Layer 4 of a small transformer language model trained on English Wikipedia (9 layers, counted from 0, width 128).
A neuron's activation on a vector x is GELU(gate . x) times (in . x), where the dot is the dot product.
The model reads these tokens: ":" " \"" "R" "ivers" " of" " Im" "m" "ig" "ration" ":" " Pe" "op" "les" " of" " the" " And" "ro" "sc" "og" "gin" "\"" " was"

The vector x that enters this layer's MLP at each token. A number n stands for n times 0.041.
0 ":": 18 -4 -7 5 -44 -21 2 -42 -2 23 -5 -36 1 -18 -5 9 27 30 -22 -30 -9 0 3 0 27 -13 -22 54 25 -10 5 52 -5 25 -41 22 18 4 43 -1 10 -2 49 4 -34 20 -16 -14 1 19 -12 5 -1 -5 -2 -2 -16 -35 -48 5 -26 -6 -23 25 -21 -19 10 0 -19 4 -26 9 27 38 37 7 7 53 0 6 1 24 -31 4 26 3 7 -14 -30 -20 17 1 13 -39 0 14 43 13 -2 -23 6 -20 -5 -11 3 1 -5 40 -15 3 46 29 -34 -1 10 -5 9 9 21 15 -14 22 2 -20 -19 -16 -33 -26
1 " \"": 30 -13 29 7 -47 4 13 -3 -19 11 -14 -13 15 -17 -34 21 12 -25 6 -56 -5 19 -20 10 78 8 -21 -4 11 -14 16 14 33 0 -19 -8 1 10 19 -12 20 -15 18 -12 -4 -15 -13 9 30 -4 -17 -27 6 0 25 3 0 7 24 -14 37 -4 -13 -2 -17 16 18 -17 5 -17 28 8 8 16 23 17 24 9 1 38 -30 35 -8 32 3 30 -52 -34 -41 23 0 -5 -33 -17 27 -2 94 -19 5 13 6 -5 14 22 12 26 -34 20 -13 2 21 -5 -7 9 21 -54 -24 0 4 28 -3 18 44 7 1 -24 -69 23
2 "R": -39 -11 5 39 -51 21 27 -18 2 7 20 21 40 13 30 2 -17 1 20 -13 -5 -4 -44 -4 37 -20 -17 63 13 -18 -33 -53 12 12 1 -15 18 -9 33 -35 -9 -6 -7 -16 11 21 24 -30 -16 1 -32 -17 -6 -11 6 30 -17 2 15 -3 50 -23 -2 10 -19 -6 -23 15 22 1 19 27 33 -9 4 -24 -19 22 -5 30 -24 -21 -56 -10 -23 -58 0 8 6 -20 -9 -26 -10 0 11 18 -23 15 2 10 -1 20 -21 24 2 30 4 34 -30 -7 -31 8 -50 16 6 54 25 -47 -7 -7 7 -1 2 0 -38 -55 -13 -19
3 "ivers": 21 -19 7 34 -76 -9 0 -4 -1 -35 15 9 4 -12 4 6 -6 27 -14 -11 14 12 14 -3 38 1 31 36 6 -32 -2 60 45 26 6 37 13 1 -18 -7 -27 1 6 -1 -46 23 2 17 34 -26 44 -14 2 6 21 -14 36 1 -3 -7 28 16 8 -51 2 20 19 26 41 -22 -21 0 4 50 -5 1 -18 47 1 -2 15 -15 5 5 4 14 6 -10 -34 -11 -10 26 1 -1 -21 12 -13 0 5 -25 12 -6 -28 2 -30 -3 36 0 -19 -63 -50 1 49 19 28 -16 -10 0 -5 26 6 -17 4 -12 -18 -18 2 28
4 " of": 50 -1 34 32 -49 4 -22 -9 14 -12 33 21 -4 -10 -32 22 13 4 0 12 -16 10 0 8 45 -6 1 9 8 -8 -10 -43 -8 8 10 -48 51 4 1 -6 26 -18 54 -16 -1 -2 12 31 2 -8 -9 8 -24 -19 14 -19 -41 4 9 -4 -38 8 1 17 -13 -27 46 -7 -9 18 4 -39 63 -11 -47 -1 8 -5 -17 -4 9 13 -11 40 41 -25 12 0 -21 -6 29 48 11 17 5 14 14 -9 6 9 16 16 -20 31 4 15 -13 -9 -18 7 -4 -7 -16 24 -7 -4 7 11 11 33 11 25 -24 8 -42 9 11 -5
5 " Im": 38 -48 17 54 -62 -1 8 -4 -32 -6 11 -28 -19 -29 27 16 -24 -71 4 0 11 16 7 29 9 -42 16 34 17 12 13 40 -8 15 -16 -16 3 4 -22 -19 11 -20 0 -48 31 -27 34 4 -12 14 -25 -4 -5 -14 29 -22 -13 -15 3 14 11 30 9 -4 -28 -9 -11 36 15 6 -34 8 -25 -3 -35 -12 -4 13 -11 -9 9 -27 -56 26 -7 -51 25 -14 30 -40 47 -17 6 19 8 2 30 -2 -6 -21 16 25 7 4 -6 -2 1 -6 -5 2 26 13 37 0 11 12 -2 5 -35 27 -12 31 5 -17 -7 8 11 -12
6 "m": 33 -20 -26 47 -35 -8 -33 2 10 -17 17 -14 -14 11 74 20 26 -28 -23 -41 -30 -21 -5 14 38 -62 16 4 9 -44 -17 -18 36 18 -1 7 -45 -12 -17 0 17 3 -30 -13 -1 -10 10 29 -22 10 -13 21 14 -48 4 19 35 -11 8 6 -41 -20 6 6 11 -37 7 -16 0 -10 17 14 21 13 -22 16 -37 36 7 -6 11 4 12 12 -16 -4 -12 -24 9 -7 27 7 7 -25 -10 -6 -5 17 -13 5 13 10 -9 6 -10 25 -17 5 -23 19 -4 -30 -20 1 9 15 6 27 -38 -9 -32 42 -23 -8 -57 8 52 12
7 "ig": 23 -21 -44 16 -27 2 11 -35 -3 9 -5 -20 -74 -8 50 1 29 -18 19 12 8 -13 20 -10 14 -31 8 41 33 -13 -38 38 30 28 -14 17 -15 -17 8 -8 2 0 -19 -20 33 -31 -10 18 -31 4 -15 6 -15 -30 39 15 -23 12 13 34 -2 -10 -5 -8 -2 -24 4 23 -7 15 -26 27 15 17 -31 17 -10 12 -23 -36 2 -13 35 -34 -4 26 25 5 8 23 10 9 -2 35 -26 8 -13 -10 18 -25 8 6 -19 -21 -16 -45 -58 27 -28 -24 -11 -18 -21 -1 26 2 22 19 -14 34 2 -8 -5 -5 59 12 1 -5
8 "ration": -20 -5 -37 -8 -46 -1 18 -20 13 -19 21 -23 -9 -6 -18 16 8 -41 -15 -25 5 18 9 -13 -41 -2 -29 -12 -1 -9 -11 -2 37 9 -10 2 -13 -6 18 -26 10 -10 19 26 -1 -16 6 -3 -24 3 -10 -29 -27 -31 17 21 27 -13 7 18 -22 -19 -5 -9 -9 -3 -33 -7 9 10 -90 -37 13 19 -24 -29 13 -19 33 29 9 -25 21 8 7 23 51 -35 21 16 1 10 7 33 17 -7 -1 -21 -50 4 35 21 -14 -23 -39 -50 -37 26 -14 -24 -19 -20 -15 -19 23 -10 23 7 33 -35 -21 2 -31 -30 -29 4 47 4
9 ":": -25 -5 -21 -28 -46 -19 -11 -39 -5 -31 -32 -28 -15 -5 4 38 7 5 -26 21 -17 -6 16 41 -9 3 -3 39 24 13 -2 8 1 33 -21 -12 -3 2 36 -21 42 -13 59 -2 -25 27 -5 -14 -2 21 2 9 -42 -23 0 19 -8 -40 -13 0 -28 -1 -10 -2 -19 -12 7 -14 -4 -9 -31 37 55 -3 10 -2 -8 25 12 6 -8 -5 -23 1 49 -8 -16 0 -2 -14 34 3 31 -14 28 1 4 -11 -28 -7 -15 7 -18 30 -13 -18 -12 -2 -10 1 28 26 -45 -1 13 -32 -15 6 7 17 -14 24 13 -19 1 -2 -12 0
10 " Pe": 0 -29 2 31 -68 -4 -31 -3 -4 -7 15 -6 16 -5 27 24 -25 -51 36 -11 2 18 -10 -16 -7 9 7 0 -1 9 -1 3 8 8 4 -54 -11 9 -17 -30 -34 -36 36 -31 -22 -13 4 -7 -10 33 -12 -22 11 -37 2 9 39 15 -33 -33 -2 14 -5 15 -4 -7 -2 -20 26 -1 -33 4 17 4 4 -12 12 19 -3 39 -22 -32 -20 -35 15 -82 -23 15 2 12 -33 -5 -3 9 32 -6 40 -9 -24 0 -6 35 -8 -4 -1 9 -11 -1 -3 -6 -22 43 21 -28 0 37 -5 6 1 1 -8 -12 42 -16 -10 -32 -16 -28
11 "op": 32 -4 47 31 -71 20 35 0 35 -19 -29 -1 -16 -12 3 12 16 14 1 -22 6 24 6 5 -1 -1 5 12 -21 15 -26 -13 2 -6 -13 -11 -8 -12 27 -7 -23 -4 -6 -17 -16 0 -15 51 -13 -20 -32 24 -53 -17 -14 -17 7 -12 -16 -36 14 -16 14 -33 8 -1 -4 2 -14 12 0 42 43 3 3 11 -18 35 10 20 -7 28 -34 16 27 14 31 19 -35 26 27 -23 23 9 21 0 -44 21 -7 -15 -35 3 -18 1 -17 3 36 6 -9 -28 -12 0 44 10 17 -25 -30 54 9 36 -22 -1 18 -9 20 1 11 32
12 "les": 29 16 5 4 -44 -11 -48 -9 16 -8 -13 32 21 -29 -2 -16 -1 15 32 -31 5 21 -5 15 -19 1 18 -12 -25 -8 -4 58 -41 -5 6 -17 12 -13 -5 0 -17 -7 53 13 -5 -6 11 9 -11 15 -9 -36 -22 15 -15 -9 -12 -29 59 9 8 26 -10 29 -6 -1 -1 48 -4 -25 -35 -10 30 29 -2 -29 -14 5 8 25 -6 2 60 -4 -30 -4 -12 -14 -10 25 1 19 -5 20 15 12 -17 1 -18 -39 12 30 -38 -11 -15 -29 -12 19 -30 -30 9 15 19 -8 -4 -26 33 16 -37 10 -24 -3 -21 -4 -41 -15 8 -13
13 " of": 34 -52 12 9 -53 4 -32 -5 -11 5 31 -4 -23 -3 -23 26 -3 0 16 24 -9 26 -3 16 7 -12 4 -13 -6 0 18 -16 7 -2 10 -49 13 -10 12 -1 43 -18 49 -48 4 8 16 42 -8 -3 -24 -9 -18 -21 31 -10 -26 14 15 -31 -39 30 9 -22 -9 -18 5 20 -15 -4 -14 7 29 -21 -58 5 -15 23 -15 -7 -2 -19 -4 45 33 -30 32 -23 -28 -31 7 19 34 28 19 5 4 2 -4 6 -6 17 24 34 3 -22 -17 -19 -15 -9 -6 22 0 -3 9 -21 8 17 25 -3 9 22 -5 5 6 -15 20 -1
14 " the": -6 -20 10 7 -51 -18 -13 -52 -25 -9 23 5 12 -10 12 16 -6 21 -21 -13 -2 17 -6 -10 13 -6 -27 70 5 -11 -7 -17 -2 -5 -10 0 2 -4 13 -24 2 1 73 -17 16 10 -18 -10 -13 16 -13 0 -16 -10 11 4 21 -36 -29 -2 -4 22 -12 -29 4 -5 12 -44 -19 -3 -29 1 5 0 -42 7 -2 -13 14 5 -4 -2 -25 27 7 -23 3 -25 17 -1 21 13 36 -2 -14 6 18 5 -27 3 -4 15 15 8 -16 9 2 20 -20 12 -17 38 25 -3 19 -37 4 44 1 -19 11 29 22 3 1 -1 -3 5
15 " And": 6 -7 -8 43 -70 11 -13 -21 -3 -3 -17 -19 -16 -16 35 24 -8 -10 -4 -15 -1 -24 11 10 35 -22 7 12 3 18 -38 6 10 -14 1 -5 -9 -5 -14 7 -17 1 27 -9 24 26 19 38 -3 31 -34 35 -23 36 -15 37 53 4 -14 20 15 13 15 28 -9 -16 -13 4 27 2 -25 19 -30 31 0 -4 3 7 -9 2 28 -33 -20 -15 -7 -62 -5 11 28 -47 20 -15 -6 30 17 24 30 15 -38 -16 63 12 -13 -1 -6 1 25 -13 -11 22 -23 -14 28 -6 18 7 0 3 42 16 9 21 32 24 -12 9 -12 6
16 "ro": 44 -3 -14 14 -63 12 -7 3 58 -16 5 -28 2 20 -15 -10 13 -48 -3 -34 -6 15 18 33 31 -2 -7 22 17 -16 -25 -31 -14 -29 -6 29 13 -8 28 -38 26 -6 -29 6 -26 -2 -39 2 -12 14 -31 -4 8 -17 7 23 14 -11 -9 -16 5 5 -8 2 23 13 25 -36 -17 20 -38 -20 -1 10 -20 -13 -22 30 18 6 10 -8 21 -22 -10 -17 25 -21 30 34 -12 23 -5 -36 44 -19 5 3 -3 -16 -15 9 -9 -1 -34 38 -22 28 33 7 17 1 4 3 5 33 26 -39 -22 11 26 -17 0 7 10 -40 -37 27
17 "sc": -35 3 -32 -10 -54 5 4 10 4 -6 11 -24 -14 -30 41 -14 22 60 -17 -27 0 8 21 3 2 -22 2 22 -10 9 -7 -1 5 11 -3 9 8 2 -5 -21 5 32 9 32 -33 -10 14 72 16 -25 -32 13 28 14 -11 28 -31 4 11 -2 -2 9 -3 -28 25 -28 5 12 -4 -15 0 8 48 8 -5 -10 0 -11 11 32 -25 -23 -12 23 10 2 -4 15 6 -6 -3 14 -22 17 -30 -23 -18 -12 -45 -39 2 10 -19 24 13 -1 -49 13 -6 1 -11 -12 30 5 24 61 52 41 7 18 -38 -57 18 -5 20 -16 12 -52
18 "og": 24 -1 -41 -13 -66 2 -20 -9 18 -11 -17 1 -22 -30 2 18 45 -3 -11 -14 5 7 11 26 19 -16 3 22 1 36 -23 2 -19 0 -13 -8 3 -30 -10 -11 -5 2 12 22 10 -16 -23 -18 -30 10 7 19 -58 -9 30 40 -32 28 -26 28 33 -18 -9 31 -5 -27 3 27 8 -1 -60 15 29 -1 -18 17 2 3 -30 -16 -6 28 10 -7 -12 25 31 -8 -23 -9 27 -49 16 40 9 4 -25 -21 22 -18 4 3 0 16 33 -16 -24 12 -47 -37 31 -22 43 0 -11 -52 6 26 -13 -27 18 -27 3 -11 12 18 -1 45
19 "gin": -18 -4 -34 -42 -63 -1 -43 -15 -7 -39 -13 -22 -35 -27 -5 10 -17 -7 -3 17 -5 15 27 15 28 21 2 5 -10 -3 -38 9 -10 -26 16 -54 -16 40 -19 22 39 32 19 -7 -8 4 4 -33 -4 -28 -18 -11 0 -50 11 -12 -9 8 36 20 -12 18 -44 -51 4 9 -6 5 15 -22 -23 -38 37 -3 21 -47 6 -7 -19 -20 10 -10 17 14 -6 21 -2 -1 -45 1 -3 -2 4 -1 32 2 -1 -2 6 13 0 -1 -17 -8 5 -47 -7 -2 -15 -19 -6 20 2 -17 -4 -8 15 19 19 -7 -37 -44 1 -21 -21 17 -22 -10
20 "\"": -5 19 -19 -15 -19 -22 -27 -12 -37 -22 20 -36 -7 -6 15 39 -36 3 -29 -34 -1 -13 24 -15 1 13 -27 -47 -17 -23 -5 -10 53 25 -26 12 -5 -15 17 -51 2 -29 55 -9 0 7 -29 -9 30 0 -26 -54 4 -22 -5 -6 -14 6 -14 19 7 -6 10 29 -31 10 -10 -10 2 -6 -47 0 5 -14 49 -13 13 0 35 -14 -21 -5 5 -1 -6 37 4 10 -11 -5 -2 13 7 -16 -10 14 21 -14 -4 -18 5 -1 -1 -28 -21 -9 5 3 0 -11 54 -8 -33 -3 6 44 8 11 -1 -51 21 29 40 21 5 16 0 -22
21 " was": -9 10 32 33 -49 8 9 1 4 -33 -25 18 7 20 -13 29 -58 2 10 10 3 -31 -8 57 25 -9 6 -9 0 -1 -22 44 39 12 -4 5 23 -5 21 4 -20 -1 66 3 -16 3 21 -14 3 -4 16 13 40 8 -4 5 12 -6 -11 -16 -3 -27 -5 -4 -22 14 -24 -10 -23 -1 -18 -27 -6 -31 16 -19 -9 37 10 8 -6 45 -14 -1 -1 8 14 -16 -8 11 -3 -22 6 11 -19 7 -46 21 1 17 38 -25 9 -17 -7 47 -2 6 44 -21 -2 -2 -1 -22 22 12 -6 1 6 9 14 -36 15 -5 9 -13 -47 16

Each question shows the input weights of one neuron of the MLP. A number n stands for n times 0.0042.

n93 gate: -5 28 -20 14 7 -5 5 16 -10 -13 0 -33 12 -7 -14 -4 11 19 -27 20 9 -27 22 -58 -3 20 -13 16 3 -19 -7 33 -14 15 -21 -8 -33 25 14 -22 3 -2 4 30 -18 30 -14 -3 -6 14 -3 19 4 -6 -25 -10 3 -9 3 -30 -9 13 13 -9 -13 33 -8 22 27 6 -8 -26 13 -39 0 11 28 35 -20 -44 22 28 16 -29 -13 8 4 16 -14 -29 14 10 25 -10 23 12 1 32 40 -10 -4 -19 -16 -35 -1 -16 -12 14 2 6 34 55 -1 -12 -11 -18 -27 -10 29 -17 -7 -38 -16 21 -27 7 -16 30
n93 in: -6 4 23 -13 5 20 14 -6 -20 -21 -2 -7 21 -4 -15 20 8 30 9 -43 -43 -38 2 31 -10 -19 -31 2 22 -22 -32 -25 15 39 -21 -8 -13 18 -3 8 12 -19 -4 -12 26 20 17 5 35 -9 -7 -9 7 8 -8 -16 13 -17 14 -35 -27 17 16 -10 -31 -20 11 9 -13 -21 -15 28 -7 23 6 -23 27 -7 24 -27 3 5 -25 14 5 -3 27 13 42 3 -2 -18 -8 -22 -25 -15 -17 -6 0 -7 13 -1 -28 -26 -6 3 -16 14 -16 14 14 -12 -29 -12 3 -6 38 18 12 25 7 24 18 -11 8 14 -21 -42
It fires most on token 0 ":"

n144 gate: -5 2 25 -14 24 13 2 29 8 9 -25 -1 16 42 -44 -1 37 41 -16 21 26 33 -6 3 -12 18 -17 -13 0 -9 4 -37 12 7 6 9 5 -1 28 21 -32 -16 -31 5 -16 -29 -15 11 16 -33 -2 -8 -46 -4 -25 -2 22 7 -12 0 -18 -1 7 -12 8 10 8 5 -33 -29 33 0 -12 -19 3 23 -4 -2 12 15 2 11 -13 -7 21 4 3 -11 -12 -4 -19 -13 6 16 -3 7 7 -8 -7 7 -14 16 -4 8 41 -33 26 35 10 7 -41 -7 15 24 -24 1 0 -6 28 29 52 34 -1 -12 -30 -40 27 4
n144 in: 7 78 6 4 -15 -37 38 29 18 -34 4 -16 18 -14 -40 -30 0 6 13 -17 -10 3 -12 40 -4 1 0 60 43 -65 -1 -2 12 14 -1 -4 -13 -24 -10 -26 30 20 -21 28 -16 -5 -28 38 7 -19 27 24 -31 34 -20 13 26 40 -31 30 -9 -40 17 -12 -3 -23 -4 4 -38 -17 4 -20 -4 -17 9 2 -17 18 16 -21 -7 -4 -12 -17 39 21 -4 -7 35 -30 13 -10 32 -9 -3 28 -13 23 9 30 -3 -20 -7 -31 -12 -5 19 -40 45 22 1 -23 -2 20 20 -1 12 20 7 16 22 -3 -8 -31 29 42 30 0
On which token does it fire most, and how strongly? 11 "op", at about 2.2

n152 gate: -18 -12 9 4 -14 -17 10 -11 -17 -17 23 36 27 18 0 30 8 -14 23 -8 -19 -9 -31 0 -4 -5 -11 39 -23 -2 2 4 15 -5 -11 -4 32 -28 7 12 8 -15 2 36 4 9 -3 17 20 5 21 -9 -14 14 8 -10 -31 -30 -7 -2 10 -17 -8 -13 1 -24 0 -18 -7 29 50 -11 -15 10 -22 19 4 33 -9 -44 -11 -1 -34 30 0 -2 -13 7 -20 9 -6 -3 -8 26 -7 29 -30 5 -12 59 -46 11 4 27 0 24 13 35 33 22 3 17 -41 18 -2 34 -27 -12 -17 -4 -13 32 9 -7 -26 -8 -18 14
n152 in: -33 -13 5 -15 0 15 -7 -5 27 -12 9 33 13 -8 -31 -10 20 31 -7 -32 -11 17 -18 19 -27 10 22 -7 -2 10 -4 20 37 26 41 15 -4 1 7 25 12 -14 4 5 -15 11 5 2 -13 3 29 -1 4 15 -19 -16 5 -1 20 -7 16 16 0 -19 15 5 -5 1 12 21 23 -3 9 10 -11 20 -34 -16 -3 -17 5 -23 -14 8 50 -28 46 25 4 -2 -38 31 60 -12 -9 -7 9 12 -10 -1 -12 -23 7 26 22 1 -15 -9 18 14 -12 -17 -4 9 -31 -17 4 8 4 -19 2 -19 -2 3 12 -22 -5 -14
It fires most on token 4 " of"

n225 gate: -10 26 -20 -6 12 -17 30 30 -36 13 12 -13 6 -11 24 1 -30 -5 21 -20 -13 -24 2 -29 8 14 -3 -1 -19 33 19 21 9 23 2 18 -31 30 -41 -9 -2 14 5 16 3 31 27 3 5 19 -19 39 -39 16 -27 -1 -9 12 40 -7 9 34 -1 4 12 -12 51 27 25 -40 -11 -41 -9 -16 -10 -18 7 26 16 -8 47 12 -1 22 -42 22 41 -11 -32 11 3 -1 -9 13 17 -47 -1 11 -13 -41 27 -1 9 -26 18 -23 29 -14 -1 4 8 -8 -2 6 19 -23 1 -20 -4 -42 1 -3 3 -21 37 7 15 -28
n225 in: 0 -3 13 -11 29 -6 -3 5 10 -3 31 20 -12 17 -4 40 -12 3 14 60 5 10 13 28 25 15 -8 4 29 27 17 40 13 15 -19 3 -15 28 -17 -2 2 5 7 12 18 -15 16 -14 -13 -3 29 11 -3 12 7 7 -42 10 37 -7 -3 -26 29 -29 9 -9 -28 -4 -41 -31 8 22 28 30 13 21 -24 6 -34 -6 -10 24 11 1 -18 -10 6 8 14 3 -14 -36 -7 17 38 12 -14 0 -3 -13 29 -12 -3 -3 -7 -15 2 -30 -1 -23 -7 19 36 -4 2 11 15 -26 -12 -15 -18 26 -32 13 -6 10 12 -30
It fires most on token 12 "les"

n164 gate: -22 -19 10 -30 5 -10 7 -27 14 19 -31 -9 -38 31 -6 -20 -12 7 12 -9 -4 7 2 30 -12 6 -16 -21 19 -10 -14 43 7 -15 9 11 31 -55 11 15 -1 -16 -15 -8 1 4 22 -19 -35 -32 29 3 12 15 30 16 -2 -28 -5 1 8 -21 4 -28 1 19 0 32 -16 -12 4 31 -3 -16 21 -20 5 -14 5 5 -27 -10 13 -16 31 2 -5 -6 -5 -3 15 6 -2 -31 9 1 31 43 21 -27 -1 7 42 -9 7 6 -13 -39 -27 4 -35 12 28 0 39 -38 11 -8 20 -13 6 -3 15 7 -4 -8 -17 34
n164 in: 37 -9 -8 -1 -16 -17 4 36 -4 9 17 -1 -20 18 -23 -6 16 3 29 -23 -16 -11 -22 19 -16 12 -43 4 -2 1 -17 34 72 0 -17 12 -25 -8 -26 2 -10 -13 21 37 6 33 4 17 -50 17 38 27 -23 6 2 -2 9 -25 15 -3 -12 -19 15 6 -9 -21 12 10 2 7 -5 12 0 15 12 -3 15 8 19 -7 -20 -31 19 -5 12 -7 34 1 5 -32 22 32 2 34 -21 10 14 49 29 -11 29 10 40 -56 -4 0 19 8 -13 -20 -19 27 0 1 28 -8 15 3 8 -14 -12 7 1 -20 25 -17 6 4
Its three highest activations, in order, are on tokens 3 "ivers", 21 " was", 7 "ig"

n64 gate: -25 10 -14 33 -4 -5 -5 -25 25 23 5 6 -26 0 -18 11 -31 -11 24 -15 34 9 -11 -11 4 -24 -16 15 40 -8 -26 -3 -11 -25 -25 17 14 6 -30 -1 11 20 -10 10 12 14 30 -17 21 5 27 -3 -1 29 23 12 -30 20 19 -15 9 -27 -19 -6 3 -5 11 -21 -16 0 15 -26 2 -30 -35 -14 -3 15 -23 3 28 25 -38 14 12 22 -37 18 -32 -2 1 -51 -7 28 -21 -25 -4 -15 12 -5 -38 -25 28 32 26 -6 12 -40 -7 -21 -12 11 -7 -10 42 -29 3 8 12 35 19 8 -11 24 -37 -36 11 -23
n64 in: 11 -14 -7 14 4 -13 -40 24 18 -14 16 40 36 -7 9 2 -7 37 10 0 -28 -8 20 28 15 -17 16 16 5 -19 -14 -10 -7 -22 19 33 18 -3 -12 8 10 3 12 -19 -9 3 30 -7 7 38 10 -57 -13 -33 14 -9 -12 4 -6 -23 36 13 43 27 16 9 16 -15 -9 -17 0 12 6 -16 6 6 22 16 1 54 -17 -4 19 -47 20 24 16 3 20 37 -15 -4 7 -35 -4 22 2 10 22 38 15 -12 7 6 -8 -2 -10 13 9 -11 32 -32 23 -1 -20 30 -20 22 -25 12 27 11 -29 28 10 21 18 2
Its three highest activations, in order, are on tokens 4 " of", 21 " was", 2 "R"

n119 gate: -9 -22 -11 -18 -17 20 4 9 3 -18 -1 -29 -24 -22 52 31 -40 -26 31 0 11 5 2 -33 -38 22 5 20 -14 -31 -8 -2 -12 22 4 -24 -27 0 -2 -13 -9 -26 33 -9 12 -5 -17 -6 8 26 4 13 -4 -8 21 4 -12 0 -16 -19 18 -3 36 20 -24 -3 2 36 -10 -32 -30 -4 -54 -5 10 -53 8 -40 -10 9 2 17 -9 18 -4 11 29 16 -35 -27 -17 -37 32 -1 -23 15 5 14 23 32 46 -12 7 -3 24 -5 -14 4 4 -34 -10 7 11 27 29 -22 8 25 34 8 29 -10 -7 9 16 -10 -18 -3
n119 in: 54 37 -2 -1 0 32 33 36 13 20 -2 29 5 0 -4 -23 -1 20 -38 5 -20 4 2 -9 28 -29 -21 -15 7 8 -23 11 24 -4 -22 30 30 -4 -13 15 -17 3 -14 5 26 -9 -24 7 -14 -2 15 -5 14 -41 -6 -5 10 -3 -13 39 -6 22 -4 25 42 23 0 8 -22 4 0 0 18 -10 19 -9 -14 -23 34 -22 10 -16 31 -1 4 11 8 -45 19 17 -6 -6 -8 4 -13 -17 -7 -16 3 -5 9 -10 -32 -8 41 -1 0 14 32 11 26 28 37 8 -13 2 13 -16 -47 -36 -9 63 18 9 -13 -4 20 -3
On which two tokens does it fire most, strongest first? 20 "\"", 18 "og"

n159 gate: 14 -12 8 7 5 -39 7 -19 -35 -2 -2 -19 -12 42 28 23 5 -25 4 -18 -9 5 -3 5 2 -8 -28 -4 24 47 -6 3 -11 -15 -2 -20 -25 22 35 -1 -4 -15 0 19 6 46 -9 -12 -11 5 4 27 7 30 -41 17 -18 -46 26 -23 -37 18 -27 -20 3 -16 6 -7 -6 -24 26 -24 -57 -24 -2 6 42 27 14 6 -27 32 -10 -10 31 4 4 20 12 -23 -3 -4 3 22 -20 15 11 0 -4 -14 5 42 -3 4 21 6 -29 33 -25 -25 8 15 47 0 28 -25 4 5 -9 21 8 52 38 -1 -7 7 -23 -27
n159 in: -28 -37 48 -37 -14 -4 -25 -8 11 -18 -32 29 -1 28 -3 -2 8 4 -5 10 -28 0 -12 3 -63 -29 5 30 -13 -12 8 -14 42 -25 5 -28 7 10 -7 14 23 -3 3 -20 -8 -15 35 16 3 37 6 10 2 -13 5 -17 28 10 18 10 23 -8 13 -28 27 -15 -10 -32 -1 14 -1 18 -16 -17 -17 16 -5 -32 5 22 -24 4 10 21 3 -14 -19 2 28 -15 10 44 2 -19 -22 2 -11 2 40 24 -3 -4 -3 18 -17 11 7 -6 37 27 1 33 -16 22 20 45 -3 -4 -20 -12 -12 -8 -5 25 6 -1 -21 -23
On which token does it fire most, and how strongly? 14 " the", at about 1.9

n0 gate: -6 3 -5 -15 -7 30 21 20 -19 1 72 -14 -45 -18 -5 27 19 -15 21 24 -7 -22 18 21 -24 -35 -9 16 41 16 45 31 -33 24 10 20 10 2 9 19 -33 6 22 -3 36 5 15 11 23 -12 8 -10 42 8 22 -12 -3 -13 -50 -13 6 -11 14 1 -29 25 28 -30 -39 -47 -23 -5 18 -17 10 -26 -14 -12 29 3 -21 -2 12 20 8 -45 -7 -4 4 7 10 -7 -12 -3 18 35 28 -7 -22 7 19 24 19 -10 6 -15 0 -25 -7 -12 5 3 9 -6 -7 6 -43 -34 17 -12 23 18 26 -2 26 -23 21 0
n0 in: -25 -8 -3 1 -7 2 16 -37 2 6 -12 25 -5 -12 -16 2 7 5 -33 -5 -28 38 -32 -7 15 -12 -3 -41 27 -14 61 21 -7 -27 1 -1 31 3 -22 -1 8 -44 4 -19 44 22 2 25 -21 -10 2 17 0 -19 18 -10 11 11 4 14 38 -43 6 18 -8 7 23 -18 -10 63 9 26 2 18 -62 9 -7 -1 35 43 -25 25 12 6 33 -28 24 14 -3 3 -28 -11 -1 16 -11 -12 -16 2 -31 38 -25 43 12 -17 13 -5 8 31 12 35 7 24 -34 20 -12 -4 -1 -15 13 2 -6 36 -13 30 -24 -24 0 12
On which token does it fire most, and how strongly? 13 " of", at about 1.6

n121 gate: -47 19 6 -60 9 -6 2 47 3 -14 -6 4 -14 -17 -54 2 -10 28 13 -14 -23 -25 -18 -34 -43 31 0 37 -11 30 24 0 -37 26 -3 5 7 -16 23 19 9 -12 -9 18 2 0 -9 2 6 17 -21 -7 -8 -14 36 20 22 26 41 -22 -12 -10 -24 -7 10 -4 12 -4 17 9 -9 5 25 -3 -1 9 -27 -9 -4 8 -7 -11 19 1 -27 25 26 -41 7 16 -4 12 17 -4 -6 15 -20 8 -1 -6 -24 17 21 6 4 -22 -29 23 18 19 12 36 -28 -34 -18 17 11 8 11 -30 -13 -23 -24 35 -11 0 19 5
n121 in: 38 3 -17 31 -15 -17 22 15 24 -3 -22 6 -10 -8 -9 -18 37 -24 -3 34 -61 -32 10 -24 -9 5 -18 -24 15 -24 17 -4 40 -18 -37 -2 -14 13 -3 -8 6 12 -12 -7 9 -11 -8 47 21 30 35 28 11 -6 -17 -11 25 -8 18 -3 30 17 -29 -10 -11 -34 26 -2 13 -12 20 -33 5 6 33 12 0 -9 0 16 6 -36 -18 -13 9 -7 10 -27 -21 -5 -4 44 13 18 -4 -1 6 -12 -7 -1 -25 -23 -23 -6 -23 -28 -19 -11 31 -10 -26 -2 -10 7 -15 10 -12 41 -5 6 -16 -6 -13 -47 -30 -24 -30 11
On which token does it fire most, and how strongly? 8 "ration", at about 1.5

n135 gate: -5 3 -7 -16 30 17 19 -20 -30 -15 -31 -4 -14 21 12 10 14 19 37 2 7 22 -6 -12 -31 -15 -16 -35 28 -9 7 -32 30 0 7 12 -2 -13 6 -5 -3 24 3 19 7 25 17 25 -7 -48 -1 6 7 -32 27 -21 -17 -11 -15 6 7 -2 -39 0 -5 12 -14 -57 29 -16 -1 20 22 5 7 -1 5 16 -29 -10 16 -15 33 13 -3 -40 -35 14 -31 13 16 8 3 -17 14 -20 3 -37 -22 55 13 -39 11 22 5 -1 -23 -22 -6 22 -6 -15 8 27 11 2 15 20 0 -28 11 8 3 -15 15 12 -39 49
n135 in: 17 -12 -3 9 -11 15 -9 11 -28 16 15 21 15 -3 4 -18 -4 -53 -29 -17 3 -5 -44 2 8 6 -15 24 -20 17 -39 25 43 -16 -6 -12 -25 0 -7 -15 -23 -22 -1 -2 3 -15 -34 10 -10 51 31 8 -27 24 -14 -5 -12 -8 47 -1 1 -51 16 11 21 -21 29 -28 -15 0 -8 -46 -23 -12 6 -14 36 15 -13 26 3 20 -18 7 -1 5 -14 -5 1 15 47 -29 -35 -37 -26 32 18 9 -6 -32 -14 20 18 8 -15 -21 28 4 -37 10 -39 -24 -16 -9 18 13 9 -18 4 51 -23 9 -2 -20 -24 -12 -18 -26
It fires most on token 1 " \""